Layer 11 of a small transformer language model trained on English Wikipedia (14 layers, counted from 0, width 64).
In attention head 1, each number of a token's query is one row of weights dot the token's vector x. The head spreads its attention over the tokens so far by the softmax of query dot key.

Query weights of the head. A number n stands for n times 0.0007.
q0: -39 -71 -59 58 -109 93 -97 -20 -124 -1 -43 9 82 -18 -37 -52 48 36 4 -4 -8 111 70 -45 -24 51 -26 43 -63 -129 102 3 -1 7 70 66 -21 65 -20 -29 127 -26 128 -68 -61 -36 176 13 19 -45 18 64 -52 120 -35 98 -46 59 76 120 180 51 118 9
q1: 68 157 -22 205 -26 192 200 -326 -74 18 170 -51 -1 166 254 64 -202 119 -33 -152 211 325 89 -134 238 -117 3 367 -133 -3 338 -286 175 -328 116 69 59 33 105 117 -115 -150 173 317 103 -81 43 313 174 158 93 -62 -372 409 49 80 -302 166 -25 438 -55 -246 -99 -93
q2: -201 167 11 32 120 -173 191 88 -139 -155 -67 49 97 20 -45 -89 113 112 30 -229 246 296 82 -85 -34 -18 -301 -251 -262 -134 185 -7 136 -478 210 276 350 -154 -382 -69 292 -119 -64 56 -54 259 21 215 151 93 -434 67 -116 -17 166 223 -298 327 -168 -274 -4 86 307 -10
q3: 304 -181 2 145 -237 58 -141 -200 330 169 187 -92 -191 -87 -150 -27 152 -224 -57 -37 -165 -170 -147 15 -40 119 346 29 149 69 -183 242 192 255 -361 -310 -454 -53 304 313 -432 -1 149 33 -35 -180 132 -165 -50 -85 90 5 -44 176 -294 -21 242 -175 21 384 -284 -283 -178 63
q4: -37 52 -58 -194 31 -6 -128 -35 -18 69 -41 21 16 7 -34 -145 -25 -112 89 -3 -25 -38 64 111 -56 -79 -33 130 -42 -9 -136 21 -3 -142 -16 147 -92 -57 5 89 92 164 50 -3 -19 -68 -20 -50 27 122 -12 -63 -33 38 25 11 152 -62 109 -7 -46 52 122 -59
q5: 7 -108 24 -44 -3 1 -83 45 -88 -186 -60 -6 -43 -5 -91 85 -128 -78 33 203 -157 -213 163 53 18 1 123 -143 96 -30 -134 113 -36 132 -32 -169 -170 -3 11 37 -52 5 -209 -28 -13 -43 -34 -85 -80 11 -94 -6 188 25 -1 -148 143 -103 139 -31 56 25 -54 140
q6: -66 40 15 91 -58 106 51 -188 74 38 36 93 -174 1 58 -188 -203 98 3 -138 37 120 -44 15 -29 175 -109 26 130 41 148 -114 179 -159 75 85 78 -77 -172 89 -17 -33 84 52 55 -28 55 177 152 271 -125 -15 -223 318 139 -32 -137 -65 -35 3 -41 -19 18 -72
q7: 79 -127 103 -138 77 13 113 34 -67 -31 -63 -1 -10 -128 109 -235 85 -40 -132 -96 -72 -25 -139 92 74 53 9 -63 153 -12 77 -85 14 -103 121 86 2 40 -138 84 110 42 54 -9 -53 155 -25 182 188 106 -110 162 39 234 100 -53 -20 -76 -58 -213 99 6 181 -37
q8: -31 92 42 -100 90 53 70 208 -69 107 -81 -21 108 -113 -43 -25 104 -26 -135 -61 37 18 44 -66 73 -70 12 -13 -155 -74 -12 -22 115 35 69 9 21 -67 126 35 -145 -90 92 -14 -99 28 106 -24 140 62 111 62 8 21 -105 18 53 -48 66 -73 -64 36 3 50
q9: 51 77 -4 45 34 -9 -23 60 -170 -87 -66 55 119 25 73 -16 -109 -119 34 72 -8 -20 -77 -52 6 -66 -14 -60 -52 156 42 99 57 42 121 29 -32 107 -126 -40 -164 -4 -13 -74 -16 55 271 -15 69 229 10 8 -15 -109 59 -77 157 -21 72 -141 72 141 -32 -107
q10: -112 160 -53 45 5 38 18 47 -72 -166 176 87 -98 -37 49 -37 -193 36 135 -30 -50 41 97 187 -37 30 -142 -48 164 183 -71 -75 -92 6 107 67 62 -191 28 -17 93 -20 40 -35 178 0 -147 -213 -92 176 -71 -142 134 -34 84 -105 -49 -59 105 -155 3 46 -87 128
q11: -167 155 -89 182 -149 121 100 -39 107 69 123 124 -317 147 118 100 133 -55 92 -119 142 -63 20 5 -145 41 -96 126 108 181 -75 5 -225 67 55 -71 -7 -134 -77 -28 -184 -26 88 154 -88 -163 -97 -97 11 147 -59 -37 101 100 192 53 46 -47 129 47 113 -56 19 138
q12: 23 -142 -81 116 -87 -226 -142 95 -258 57 101 -161 390 -120 -26 -109 141 -25 -108 -74 -134 253 -27 -210 264 81 260 -268 -228 39 222 110 305 -54 75 -158 68 -11 90 42 -84 -90 -32 75 -45 109 23 139 -36 -275 157 139 -39 -74 -230 146 -67 76 -35 -121 -45 4 19 63
q13: -119 -2 -76 34 -17 25 26 -157 52 78 -114 -105 -55 153 -98 -110 184 37 -16 -91 192 24 -192 -91 -43 -174 145 263 33 52 -49 -28 -97 -31 65 -66 108 -128 86 146 -93 84 157 64 48 -48 -119 -44 8 -91 23 11 -70 -16 -134 -4 34 -61 108 212 23 -188 -2 99
q14: 163 -34 -121 96 73 -11 222 165 -53 81 -3 -124 151 31 238 -67 107 102 -80 -26 73 -35 -117 30 83 -92 40 98 173 117 95 -4 9 138 -64 135 -24 80 134 124 16 50 94 -9 13 -82 25 65 28 98 -19 47 -148 -89 13 103 -120 -19 139 32 85 36 34 -96
q15: -39 -123 21 -17 -122 -57 10 87 115 -103 -46 -51 -227 -81 -196 290 92 -27 149 -11 44 -277 -124 -162 -145 68 12 -97 32 52 125 194 -133 80 -72 16 -34 -85 107 -70 -135 26 -37 147 -17 -112 -102 -3 -87 -82 -144 -91 -5 -167 -191 116 123 122 -49 179 114 65 22 -7
q16: -169 -6 11 -128 -25 -75 35 7 -64 184 137 -45 150 28 -46 26 -159 131 -55 93 -68 131 44 -20 36 114 46 99 117 81 70 107 47 -85 -73 -68 47 -48 103 -22 98 -23 -7 -65 58 47 -93 16 -24 21 34 -185 170 11 262 -33 144 134 -15 -14 54 94 -123 -36
q17: -213 298 -52 151 5 -56 -37 69 -179 -83 -28 7 -68 -43 35 -40 -199 -12 39 58 55 -45 -101 -9 35 -4 -265 -192 196 68 115 -145 86 286 70 156 205 228 -230 -121 -157 25 -23 -167 219 170 155 -145 187 193 162 -11 127 15 48 58 -80 -168 46 -389 25 125 46 -175
q18: -7 193 62 44 100 -83 -72 -102 185 42 -38 -74 -248 41 -204 -98 -57 -67 -39 -240 49 108 18 123 -182 -100 -35 112 38 -103 -166 -4 -156 69 76 11 -85 219 -186 36 188 -20 8 -83 -56 -86 9 -84 -23 -150 127 100 -1 -3 -157 23 -72 -28 -33 -167 31 -10 -146 203
q19: 35 36 33 -77 237 23 -19 -84 -103 131 -231 -68 25 -87 -167 -126 -9 29 -124 -75 -20 187 -43 157 120 52 80 163 -46 -137 -89 -193 12 -24 121 -48 16 116 104 137 -62 -79 79 -160 58 104 -24 12 174 -152 73 59 11 15 -86 135 8 30 15 4 -82 17 73 1
q20: 60 52 -21 15 -78 -13 -196 32 4 27 98 4 -274 0 -5 140 -235 -36 170 -9 32 -173 55 -89 -215 31 -142 42 -103 -67 -11 83 -104 32 58 162 36 -38 -47 -7 1 20 -97 -44 -326 -81 104 -18 -51 7 -83 -67 139 23 153 25 44 -18 57 -147 71 100 -90 -152
q21: 110 16 -11 -123 131 79 -112 67 -48 -46 -84 -87 -185 -117 -59 35 -64 168 82 -86 -105 76 36 7 -34 -8 -29 -4 124 -274 232 -63 -106 26 21 93 -41 -99 108 114 84 -50 -50 -87 -203 32 -22 30 -21 -2 -96 16 87 64 67 -23 150 42 45 -28 76 112 -161 18
q22: 125 -52 136 -98 233 54 -113 -96 -27 206 39 -12 48 4 85 -88 116 -60 -60 -161 72 188 131 -63 -78 4 -276 22 9 -112 49 -39 164 113 206 75 48 -24 -83 47 -41 71 15 -49 -360 -70 154 -46 60 -35 17 226 -221 122 -20 -85 248 123 -10 -61 133 -140 -29 -260
q23: 76 -131 -35 116 95 -177 2 -98 -27 -136 -14 36 116 -13 -26 -78 -31 -44 -3 84 77 19 210 69 135 70 -48 -119 -155 179 -32 -20 34 -111 -15 58 -29 40 -29 51 -99 -80 -31 22 126 0 -29 -145 9 -48 -119 86 34 -59 -130 104 -135 5 8 -81 105 20 93 25
q24: 64 -83 -18 49 -1 90 -125 169 16 -197 2 -109 78 47 -179 36 84 -55 -5 -99 -15 78 12 0 -200 56 63 -157 50 -150 62 75 55 -30 127 -56 87 42 -19 -32 166 -76 -147 89 -268 180 83 -53 53 225 49 191 -65 48 76 155 -111 -82 47 57 42 53 148 168
q25: -98 306 98 135 10 -113 -16 -25 12 -92 111 112 -31 34 -31 252 -38 4 52 -30 -24 78 -95 133 -134 8 -168 84 71 6 -72 87 -35 121 146 15 21 124 40 -1 153 -108 83 -228 -71 -5 52 -209 64 -2 -32 119 -13 -161 -192 4 -157 -56 66 -69 -63 -38 23 142
q26: -50 -19 28 -61 -122 165 -54 -185 48 -178 166 82 -172 -26 -24 83 -142 64 54 -129 29 -156 140 -37 -165 28 -132 85 -28 -89 -140 -7 -35 18 -15 74 14 -18 -53 -118 96 111 43 -56 -72 -183 57 56 48 -34 148 -124 -123 81 -8 -93 -5 63 72 112 35 113 50 -59
q27: -209 46 118 198 111 -33 59 5 204 -20 136 -32 17 -59 -132 -133 -81 -111 -26 -61 -65 123 -19 -46 -37 46 -43 -98 -92 73 34 -2 256 -45 -51 -112 147 -221 35 61 -84 -85 -118 28 10 69 -94 43 -109 -7 31 17 -19 184 -11 -68 13 31 117 12 -206 -157 80 3
q28: -106 197 -280 -79 -99 -111 -169 -65 104 141 74 -31 -51 10 -135 -39 189 -96 124 -75 -168 35 -23 -27 -60 -241 -34 123 11 97 -136 208 -13 16 -197 -223 -72 -54 12 -66 10 89 28 -31 50 -19 219 -98 96 17 -23 13 189 -11 49 156 145 90 77 23 -96 -15 7 -121
q29: 73 -127 -42 -136 -33 136 122 12 11 78 -136 -35 139 73 113 -120 114 -15 -206 -209 45 6 59 68 29 17 -82 112 9 10 16 -3 -212 -160 7 168 -155 97 87 58 82 143 42 112 49 -5 -107 -25 -13 115 47 116 105 50 15 38 82 25 -91 38 -33 47 86 -98
q30: 31 167 -33 -36 78 -29 71 -5 49 235 -142 58 80 -120 -90 -61 71 -61 -114 37 19 70 -71 120 105 46 -32 -96 84 -17 -24 -174 140 -39 -25 146 234 95 -66 -184 150 172 -36 -96 -103 44 5 -24 139 75 49 -28 -171 60 -6 -9 68 -184 20 -97 -83 16 -41 -160
q31: 93 155 113 151 87 85 109 1 -173 55 27 -4 -136 29 6 16 -70 26 -56 -57 133 -84 56 -50 131 -81 29 40 88 22 299 -128 27 49 175 65 -3 176 49 -142 249 -4 36 156 -41 94 1 72 26 70 -59 82 -64 270 56 49 -88 -84 243 -117 81 -19 -90 162

Each question shows a short text with each token's key, already scaled and adjusted for position as the last token sees it. A number n stands for n times 0.005.

Then comes the last token's vector x. A number n stands for n times 0.0099.

0 "o": -5 -2 158 207 8 -21 -7 374 -12 5 1 42 -65 -20 1 -92 27 48 -37 61 20 -3 10 2 12 -13 51 55 -57 23 6 106
1 "-b": 42 34 126 245 10 9 36 265 66 68 43 -54 -77 40 -11 -70 116 27 19 12 30 92 -44 26 -22 -30 -56 -85 -52 51 -122 135
2 "ased": -18 6 41 277 -8 -20 4 289 71 43 7 -20 -40 -67 -37 -124 71 105 0 3 11 5 8 23 -23 1 67 49 -57 88 49 151
3 " gen": -26 -9 -74 277 37 22 14 122 110 85 9 -80 -107 -55 33 -136 120 42 24 83 35 -50 97 -27 -42 61 26 28 -53 118 -50 173
4 "re": 25 41 155 177 -7 -58 -49 287 59 70 93 -68 -46 -14 11 -113 63 55 -54 84 29 5 96 -4 24 -16 6 -9 -73 69 -89 156
5 " that": 9 4 208 136 -10 -29 -46 386 -10 25 -15 67 -85 -14 3 -70 46 27 5 60 30 -5 -7 -1 1 -24 44 54 -25 36 41 71
x: -32 -115 -122 8 44 23 198 -56 191 3 48 92 -149 -4 -33 137 100 -48 -112 99 -126 -78 -124 39 -54 30 52 70 95 -31 -145 -71 -119 -133 123 14 17 -42 -202 -85 -34 -2 52 -65 -15 -69 25 212 235 -40 -365 -11 -6 136 -47 -6 -125 14 35 -37 -18 -98 12 -50
Which two tokens does the last token look at most, in order? 5 " that", 0 "o"

0 ".": 18 16 126 110 -5 -27 -11 250 -11 -6 6 51 -31 -5 -10 -53 -1 -5 -7 10 -9 14 -5 5 5 -16 15 -4 -15 14 8 52
1 " She": 15 7 117 107 -6 -17 2 246 -5 14 25 14 -29 28 -29 -22 25 -12 -21 19 18 33 17 34 8 -52 9 -24 -44 -11 -33 40
2 " said": -15 34 145 73 13 -51 -46 232 -25 -9 51 20 5 -21 -29 -20 58 9 36 16 6 -10 26 -30 -10 -17 -16 42 0 33 13 25
3 " \"": -7 32 146 56 4 -25 -19 263 -42 -9 0 12 -6 -17 -16 -26 19 9 1 27 2 1 -8 -40 -12 -5 5 22 12 -9 1 15
4 "L": -10 -8 -39 174 3 18 44 50 110 26 18 -53 -55 11 37 -62 85 47 7 -84 66 17 15 51 56 0 25 24 -60 9 -69 71
5 "ove": 16 -17 15 136 33 -4 27 94 66 54 75 -53 6 37 -25 -95 47 42 -79 24 36 38 31 25 -2 -7 62 26 -91 60 -17 119
x: -85 91 -38 -90 82 69 106 -75 37 109 -7 -28 -154 -65 63 13 -134 100 0 -103 32 -70 -87 -38 -6 -24 39 -22 -65 23 187 -30 -58 -301 -18 -125 108 -150 -250 190 29 -63 11 196 -50 17 77 381 86 97 -106 52 72 6 -71 16 -55 106 53 -42 17 33 4 -19
Which token does the last token look at most, and with what share of its attention? 3 " \"", with about 40%

0 "or": -8 0 104 145 8 -6 -5 248 -7 19 12 13 -35 -6 5 -62 10 51 -31 68 28 -23 3 -13 8 3 36 41 -44 31 -1 84
1 "ax": -16 -18 43 158 -30 -7 9 199 25 35 30 -42 -36 -12 4 -103 41 47 -70 52 56 -3 31 -2 5 -16 31 22 -65 41 -31 117
2 " and": 5 -2 122 121 9 -9 -16 274 12 33 -21 24 -50 8 -6 -58 29 23 -11 10 14 21 -5 16 -1 -9 36 11 -23 4 37 57
3 " ab": 1 39 -3 189 9 43 40 128 80 85 -10 -61 -19 1 30 -81 31 61 7 77 22 -22 -16 2 10 -33 -23 -69 -72 48 -99 66
4 "d": 16 1 -31 248 -26 -16 32 36 -14 7 69 -55 5 -21 19 -27 26 99 42 4 -53 50 5 45 -38 37 -54 -37 -93 84 -51 40
5 "omen": 37 4 47 120 91 -61 -5 136 34 48 65 -94 -32 -50 -23 -48 61 47 -31 100 55 -43 16 2 -4 -12 18 31 -74 67 -52 122
x: -139 121 -93 87 -34 -64 87 119 -166 -44 42 -138 -36 -21 46 -117 -8 -4 109 -97 -93 77 -269 -116 38 70 -162 123 60 -90 -156 -17 43 -262 -103 66 20 40 -260 36 62 133 -50 -10 13 -54 43 224 -65 134 -64 169 -6 189 57 67 -15 -45 -89 -191 72 -217 34 11
Which two tokens does the last token look at most, in order? 2 " and", 0 "or"

0 "ink": -17 -11 104 171 10 -3 10 278 -9 22 1 -1 -39 -18 -2 -83 39 57 -46 64 42 -4 -7 -10 13 -16 42 40 -49 30 -9 83
1 " of": -2 10 126 143 -8 -8 -13 305 -12 21 -8 32 -50 -8 -3 -48 19 46 -14 42 7 -5 -7 -4 7 -2 34 52 -50 15 39 71
2 " reg": -16 -28 27 187 -36 -11 11 204 -25 97 15 -35 -33 -10 1 -58 36 40 -41 133 67 -52 62 -19 -48 -36 -18 36 -78 79 -12 82
3 "g": -55 -1 -88 261 -17 27 38 9 25 24 66 -58 -72 -34 -14 -35 41 53 69 13 -39 -39 120 20 9 17 -39 -39 -38 99 -68 97
4 "a": -20 -2 14 214 43 -11 -1 127 113 71 7 -97 -80 -10 27 -96 58 61 -27 38 38 -38 2 16 -4 51 13 -8 -99 58 -24 131
5 "et": 29 -15 24 190 46 -23 14 127 27 43 51 -59 -50 -38 7 -136 64 66 -37 81 44 -1 21 -23 9 -23 35 57 -88 101 -33 153
x: -85 176 16 38 61 -98 148 -8 74 18 68 118 -26 56 54 -3 95 157 164 -7 -45 -6 -257 -51 -18 111 -11 -145 57 -89 -88 26 -10 -238 -119 82 51 103 -146 30 30 122 165 -107 79 -96 46 253 203 174 -150 145 20 247 -36 135 -12 -54 39 6 104 -59 33 8
Which token does the last token look at most, and with what share of its attention? 1 " of", with about 70%

0 "n": 1 1 94 212 14 -17 19 301 -2 14 20 16 -33 -31 -2 -79 30 43 -16 30 22 7 9 -19 23 -18 15 38 -37 18 -16 77
1 " is": -3 40 159 100 7 -50 -41 332 -37 4 16 -4 -4 -39 1 11 11 8 13 46 36 -54 35 -31 11 -15 -11 57 14 5 9 -41
2 " just": -22 -8 130 159 1 -16 -42 321 -15 25 27 27 -5 -46 -28 -30 70 50 15 41 15 27 11 35 16 18 23 37 -4 12 -24 13
3 " n": 8 17 21 175 48 -69 5 233 12 -16 13 -115 -82 -117 17 -86 99 62 27 -2 41 -6 58 -24 -47 28 -51 9 3 28 -75 47
4 "ice": -4 -33 38 192 15 5 -9 245 77 37 50 -52 -41 15 13 -119 53 30 -76 25 49 18 56 49 -28 2 51 -1 -75 23 -18 111
5 " r": -28 -10 -2 191 -8 -6 17 149 -7 89 2 -25 -42 -41 43 -68 136 30 -11 72 86 -82 38 -53 32 67 -6 20 -33 49 -115 159
x: 58 36 -63 108 112 -143 180 64 -120 -30 -14 -29 -280 81 -130 -19 -164 -37 -55 -67 63 -53 78 -39 -82 140 102 -191 177 33 -26 -251 180 35 95 -44 44 44 -189 -96 -104 21 116 -27 -17 17 -111 26 30 -60 -138 -65 -22 180 311 -27 69 20 159 -27 -24 28 43 65
Which token does the last token look at most, and with what share of its attention? 0 "n", with about 40%

0 " which": 1 4 150 71 10 -19 -32 260 -28 0 -18 52 -48 -13 -6 -35 5 18 -5 45 14 -9 -13 0 2 -27 28 31 -5 9 21 32
1 " app": -29 -2 -11 181 16 47 27 80 62 87 -57 -21 -76 -4 -1 -101 52 78 10 28 29 -17 -19 53 -1 4 38 -8 -25 97 -14 105
2 "e": -27 32 56 159 -10 -51 -39 114 57 27 28 -21 -76 -19 51 -8 82 36 39 15 26 -48 59 -8 -26 -8 -10 47 -97 71 -63 112
3 "ared": 15 3 89 158 18 -28 -20 208 18 42 19 -60 5 -43 -28 -85 54 55 -9 36 23 -16 -15 -13 -5 43 20 7 -30 44 -7 61
4 " on": 26 -3 70 131 13 0 -25 214 20 69 19 -18 -35 7 -22 -47 34 54 -29 17 15 21 32 43 7 21 61 69 -53 30 31 99
5 " L": -24 -11 5 179 -21 20 29 105 94 24 24 -89 -40 10 36 -43 100 72 -15 -73 79 24 15 21 44 8 23 25 -48 12 -57 78
x: -64 -69 18 111 100 160 35 -62 155 31 -38 39 -129 27 56 -110 -61 -1 -123 211 42 107 3 -38 140 116 -81 -275 26 83 63 -162 38 66 138 114 27 -45 -156 -31 18 32 80 -12 -57 10 103 286 19 104 -99 -135 50 73 236 122 -60 31 -84 -119 -69 213 -119 119
Which token does the last token look at most? 0 " which"

0 "in": -2 4 95 158 13 -11 3 250 -11 18 17 15 -26 -15 -1 -57 13 40 -12 54 16 -12 5 -25 1 -6 19 31 -36 25 -2 61
1 "ct": -18 0 68 157 1 -10 10 240 -5 24 7 10 -53 -23 -1 -71 30 40 -6 54 25 -17 1 -16 2 -14 24 34 -37 25 -10 87
2 "ly": 4 7 119 111 -2 -9 -14 277 -15 3 5 28 -28 -9 -8 -33 9 30 -24 44 14 -10 -4 -4 6 -9 33 24 -32 10 8 43
3 " d": -18 -30 -25 205 -9 -13 32 116 21 17 66 -38 -55 -12 -15 -91 84 36 2 -54 8 33 35 47 -19 10 -10 -4 -65 53 -59 106
4 "ou": 36 49 37 189 -60 -26 1 107 74 36 56 -51 20 -49 -57 -17 32 10 57 16 -43 3 85 11 32 -53 -36 -77 -40 -39 -102 36
5 "ble": 2 -15 18 180 19 8 8 167 64 37 52 -46 -35 -18 -9 -108 47 44 -33 44 22 3 21 18 -3 -15 38 10 -65 54 -30 109
x: -142 197 52 63 77 -5 89 -154 -7 -95 -16 155 0 69 36 -8 106 70 15 7 -36 -104 -118 -115 -144 69 119 -3 110 -41 -96 40 2 -258 46 -1 8 0 -227 92 85 -22 152 -11 -55 18 32 291 215 107 -186 -76 -37 175 -64 -1 -19 90 -138 -54 89 57 170 -32
Which two tokens does the last token look at most, in order? 2 "ly", 0 "in"

0 "2": 2 5 111 148 -12 -9 3 277 -19 -12 -14 38 -25 -14 -6 -39 13 28 -26 27 0 5 -11 9 14 -7 43 7 -31 12 16 69
1 "8": 9 6 116 137 -8 -9 1 280 -22 -5 -7 30 -19 -14 -9 -39 13 27 -35 29 9 7 -6 3 16 -9 39 18 -29 15 21 70
2 " |\n\n": -15 34 185 89 4 -21 -38 267 -26 4 2 49 -25 -10 -14 -17 -24 15 -8 38 6 -2 5 -6 4 -20 17 28 -6 28 20 20
3 "==": -18 68 181 93 -1 -26 -33 265 -15 -13 0 25 -27 -18 -15 -16 -25 15 2 28 -4 -21 -1 -35 -13 -14 -1 40 -6 1 5 23
4 "C": 10 1 -78 176 -12 9 43 -5 88 69 12 -43 -107 47 7 -70 55 19 2 -74 10 7 73 44 21 -19 4 -62 -69 14 -62 156
5 "red": 54 67 89 165 -3 -32 -22 144 48 68 29 12 -6 -25 -31 -121 30 87 18 -6 -37 -17 29 -1 -25 87 -32 -50 3 48 -36 106
x: 150 -1 68 -8 114 -48 121 -217 15 -248 103 -47 -216 41 -40 -177 -160 -96 307 177 137 -7 -139 30 -150 36 -142 59 97 65 79 -66 -53 49 124 84 -147 18 -179 -90 -94 -15 30 -54 -80 124 -26 -68 -36 191 -6 9 -52 198 -53 -47 -32 44 132 -85 -49 108 -92 -135
Which token does the last token look at most? 4 "C"

0 "-w": 14 -33 29 207 3 25 48 227 -21 13 -5 17 -25 1 -11 -98 81 22 -21 -21 12 126 8 73 -8 -21 31 12 -34 13 -63 116
1 "rit": -80 -13 16 208 -14 -25 8 184 -7 34 49 -23 40 -126 -56 -78 32 41 19 101 49 -20 26 -32 -12 -17 21 85 -38 96 -9 90
2 "ers": -17 -4 135 144 -13 -19 -14 295 2 27 10 9 -8 -5 4 -80 37 47 -51 62 41 8 13 3 17 -7 48 49 -51 20 -16 78
3 " and": -5 -7 143 126 11 -13 -20 317 -7 26 -35 48 -52 3 1 -63 20 28 -11 20 7 18 -15 5 -3 -14 49 20 -21 -3 43 67
4 " comp": 7 6 -8 238 -45 31 0 126 104 50 -10 -47 -105 -25 7 -94 38 69 35 -25 7 -23 22 88 -9 8 10 13 -57 86 -32 142
5 "os": 34 16 50 148 69 -51 -22 171 -50 60 42 -61 5 -69 15 -38 -9 42 -53 150 79 -117 81 -57 30 17 -1 94 -56 60 -18 75
x: 13 138 18 -121 -32 -27 -37 74 -76 100 134 -6 -244 -58 -7 -55 127 70 -44 68 80 101 -267 71 -194 36 -42 -8 -20 -139 -53 2 86 -141 221 95 64 85 -148 162 76 -57 136 -75 30 -122 -177 7 135 44 -93 5 9 367 -56 2 177 44 182 -143 8 -141 -2 1
Which token does the last token look at most? 3 " and"

0 " said": 8 7 185 101 -8 -38 -47 370 -30 -5 32 43 -22 -24 -26 -32 31 6 -4 48 26 -7 4 -18 -10 -18 21 46 3 11 24 37
1 " she": 0 -6 180 82 -3 -33 -39 370 -51 -2 17 45 -46 -14 -21 -14 10 -9 -2 73 22 -8 28 18 -12 -66 17 8 -13 -32 -33 6
2 " w": -4 -25 24 203 49 46 15 318 -15 -3 -9 -2 -73 -34 40 -60 117 49 14 21 35 35 18 52 -27 24 36 16 16 -1 -82 92
3 "ant": -17 35 58 157 -85 -70 -38 203 -40 17 45 -48 12 -138 19 -112 51 99 75 109 35 -76 26 -114 -37 -11 -45 83 42 40 -109 46
4 "ed": -6 -23 89 209 -12 -32 -50 306 4 41 43 -11 0 -53 -26 -116 58 69 -2 20 15 4 38 8 -16 39 40 30 11 57 26 111
5 " to": 0 4 113 142 20 -20 -38 361 0 43 13 23 -57 -39 -27 -15 43 38 14 45 29 -62 51 7 4 -14 49 78 -40 -4 28 54
x: -98 -127 -103 -3 33 0 183 -103 24 -6 -61 23 -127 23 -78 112 15 -60 -175 -9 -116 -36 -106 -63 -15 89 6 81 121 26 -59 -71 10 -157 97 22 106 -67 -199 56 14 -38 37 -68 -97 -54 -15 86 163 22 -414 -58 19 65 28 -60 -80 -73 -27 -162 175 -122 -16 -52
Which two tokens does the last token look at most, in order? 1 " she", 0 " said"

0 "H": -7 4 156 192 -13 -21 15 354 2 -6 -11 7 -83 -9 2 -66 59 47 -57 27 61 11 0 8 23 -36 44 32 -42 13 -2 100
1 "ind": -21 -18 20 272 -6 19 56 230 69 55 56 -60 -16 -15 -14 -127 87 87 -59 63 63 36 -25 -2 33 5 47 34 -100 83 -35 126
2 "w": 53 -22 -48 245 -3 47 91 291 -59 -10 61 -11 -12 -14 -15 -73 47 37 -84 24 3 93 8 37 21 11 43 18 -80 2 -84 135
3 "ing": -4 2 120 220 -14 -16 9 341 29 37 10 19 -30 -18 -12 -120 30 58 -34 51 15 22 -17 -2 4 -16 55 37 -65 29 2 112
4 ":": -27 39 185 169 -14 -21 -20 373 -6 9 -34 56 -44 -11 9 -58 6 34 -7 9 -32 53 8 14 30 -6 30 9 -21 -3 25 79
5 " t": -17 -13 70 217 -28 0 29 251 14 69 70 -60 -85 -2 19 -98 113 -14 -66 1 76 28 98 -24 2 -56 -40 -12 -46 51 -114 159
x: 105 59 -212 66 39 -80 -11 30 -20 -89 -78 164 -153 -49 8 -67 6 17 -56 151 -77 -6 -72 -76 -172 81 -79 -284 63 53 -45 -169 58 -126 239 -84 -171 -16 -5 -107 -160 39 -112 233 -32 67 15 207 195 29 -24 29 -77 136 285 119 30 -51 29 19 77 20 12 71
Which token does the last token look at most? 4 ":"

0 "ire": -10 1 141 148 15 -16 -5 299 -31 5 -1 31 -39 -12 -11 -65 11 48 -25 75 27 -28 -11 -18 -4 -12 42 29 -33 15 -5 64
1 " in": -12 10 124 149 -1 -1 -12 310 -16 27 -15 37 -43 0 -2 -31 8 57 -15 48 -3 -4 -12 4 18 3 51 49 -55 2 36 61
2 " l": 11 38 64 220 32 5 12 234 77 13 3 -52 -45 -46 43 -50 70 94 15 7 41 -25 -30 -39 29 11 -1 22 -49 10 -80 51
3 "ove": 18 -45 52 171 -18 6 6 191 70 50 63 -58 -7 14 -27 -98 48 62 -100 60 39 68 13 30 -10 -11 69 29 -91 50 -7 138
4 "\".": -14 31 212 78 -6 -42 -42 304 -26 3 7 52 -20 -10 -11 -44 -1 7 -12 38 8 10 -7 -4 -5 -18 3 6 -14 17 20 41
5 " She": -42 63 146 96 -12 -25 -6 293 8 19 73 8 -5 45 -63 14 21 -50 -3 29 -7 36 34 50 -6 -63 -26 -74 -57 -11 -38 15
x: -164 -16 -98 68 6 4 121 -162 241 40 69 67 -179 -24 129 -47 82 -57 -188 -16 -86 -64 73 130 -78 -22 145 218 -60 72 -151 31 20 -91 -27 94 94 -64 -109 -13 8 -26 -1 217 -31 -18 -54 -6 -14 104 -214 192 -63 154 295 44 -43 11 -25 -66 33 211 119 75
Which two tokens does the last token look at most, in order? 4 "\".", 0 "ire"

0 "or": -8 0 101 141 8 -6 -5 241 -7 19 12 12 -34 -6 5 -60 10 49 -30 66 27 -23 3 -13 8 3 35 40 -42 30 -1 82
1 "en": -3 -14 92 154 6 -12 3 231 -9 2 15 11 -37 -7 8 -85 30 49 -23 40 16 14 7 5 -7 0 44 37 -41 38 0 90
2 "\"": -2 11 159 87 7 -35 -13 272 -15 -6 14 20 -7 -3 -16 -17 18 14 -23 30 18 12 -1 -22 -4 -35 4 3 -16 -4 1 36
3 " also": -3 8 142 97 -10 -16 -19 279 -6 18 4 35 7 -4 -1 -27 11 11 -11 45 28 6 -2 3 15 -21 12 27 -18 9 4 13
4 " appear": -11 25 121 120 -5 -17 -37 244 -29 36 17 4 3 -49 -29 -31 41 17 6 93 26 -16 6 19 -14 0 16 0 23 45 -18 52
5 "s": 3 16 118 137 0 -16 -28 253 16 40 20 -14 -9 -22 -4 -60 42 36 -11 27 32 -16 3 11 24 1 26 22 -32 -1 -35 42
x: -113 82 -19 -25 -48 51 126 -187 157 -73 30 23 -99 -122 -47 95 229 -35 -56 60 -81 182 32 -25 -114 5 36 -81 84 -32 -87 -5 23 -127 188 -53 92 -32 -243 101 44 -67 124 57 41 36 -30 105 146 -16 -269 -46 30 144 106 38 -152 182 0 -236 -103 -120 51 93
Which two tokens does the last token look at most, in order? 2 "\"", 3 " also"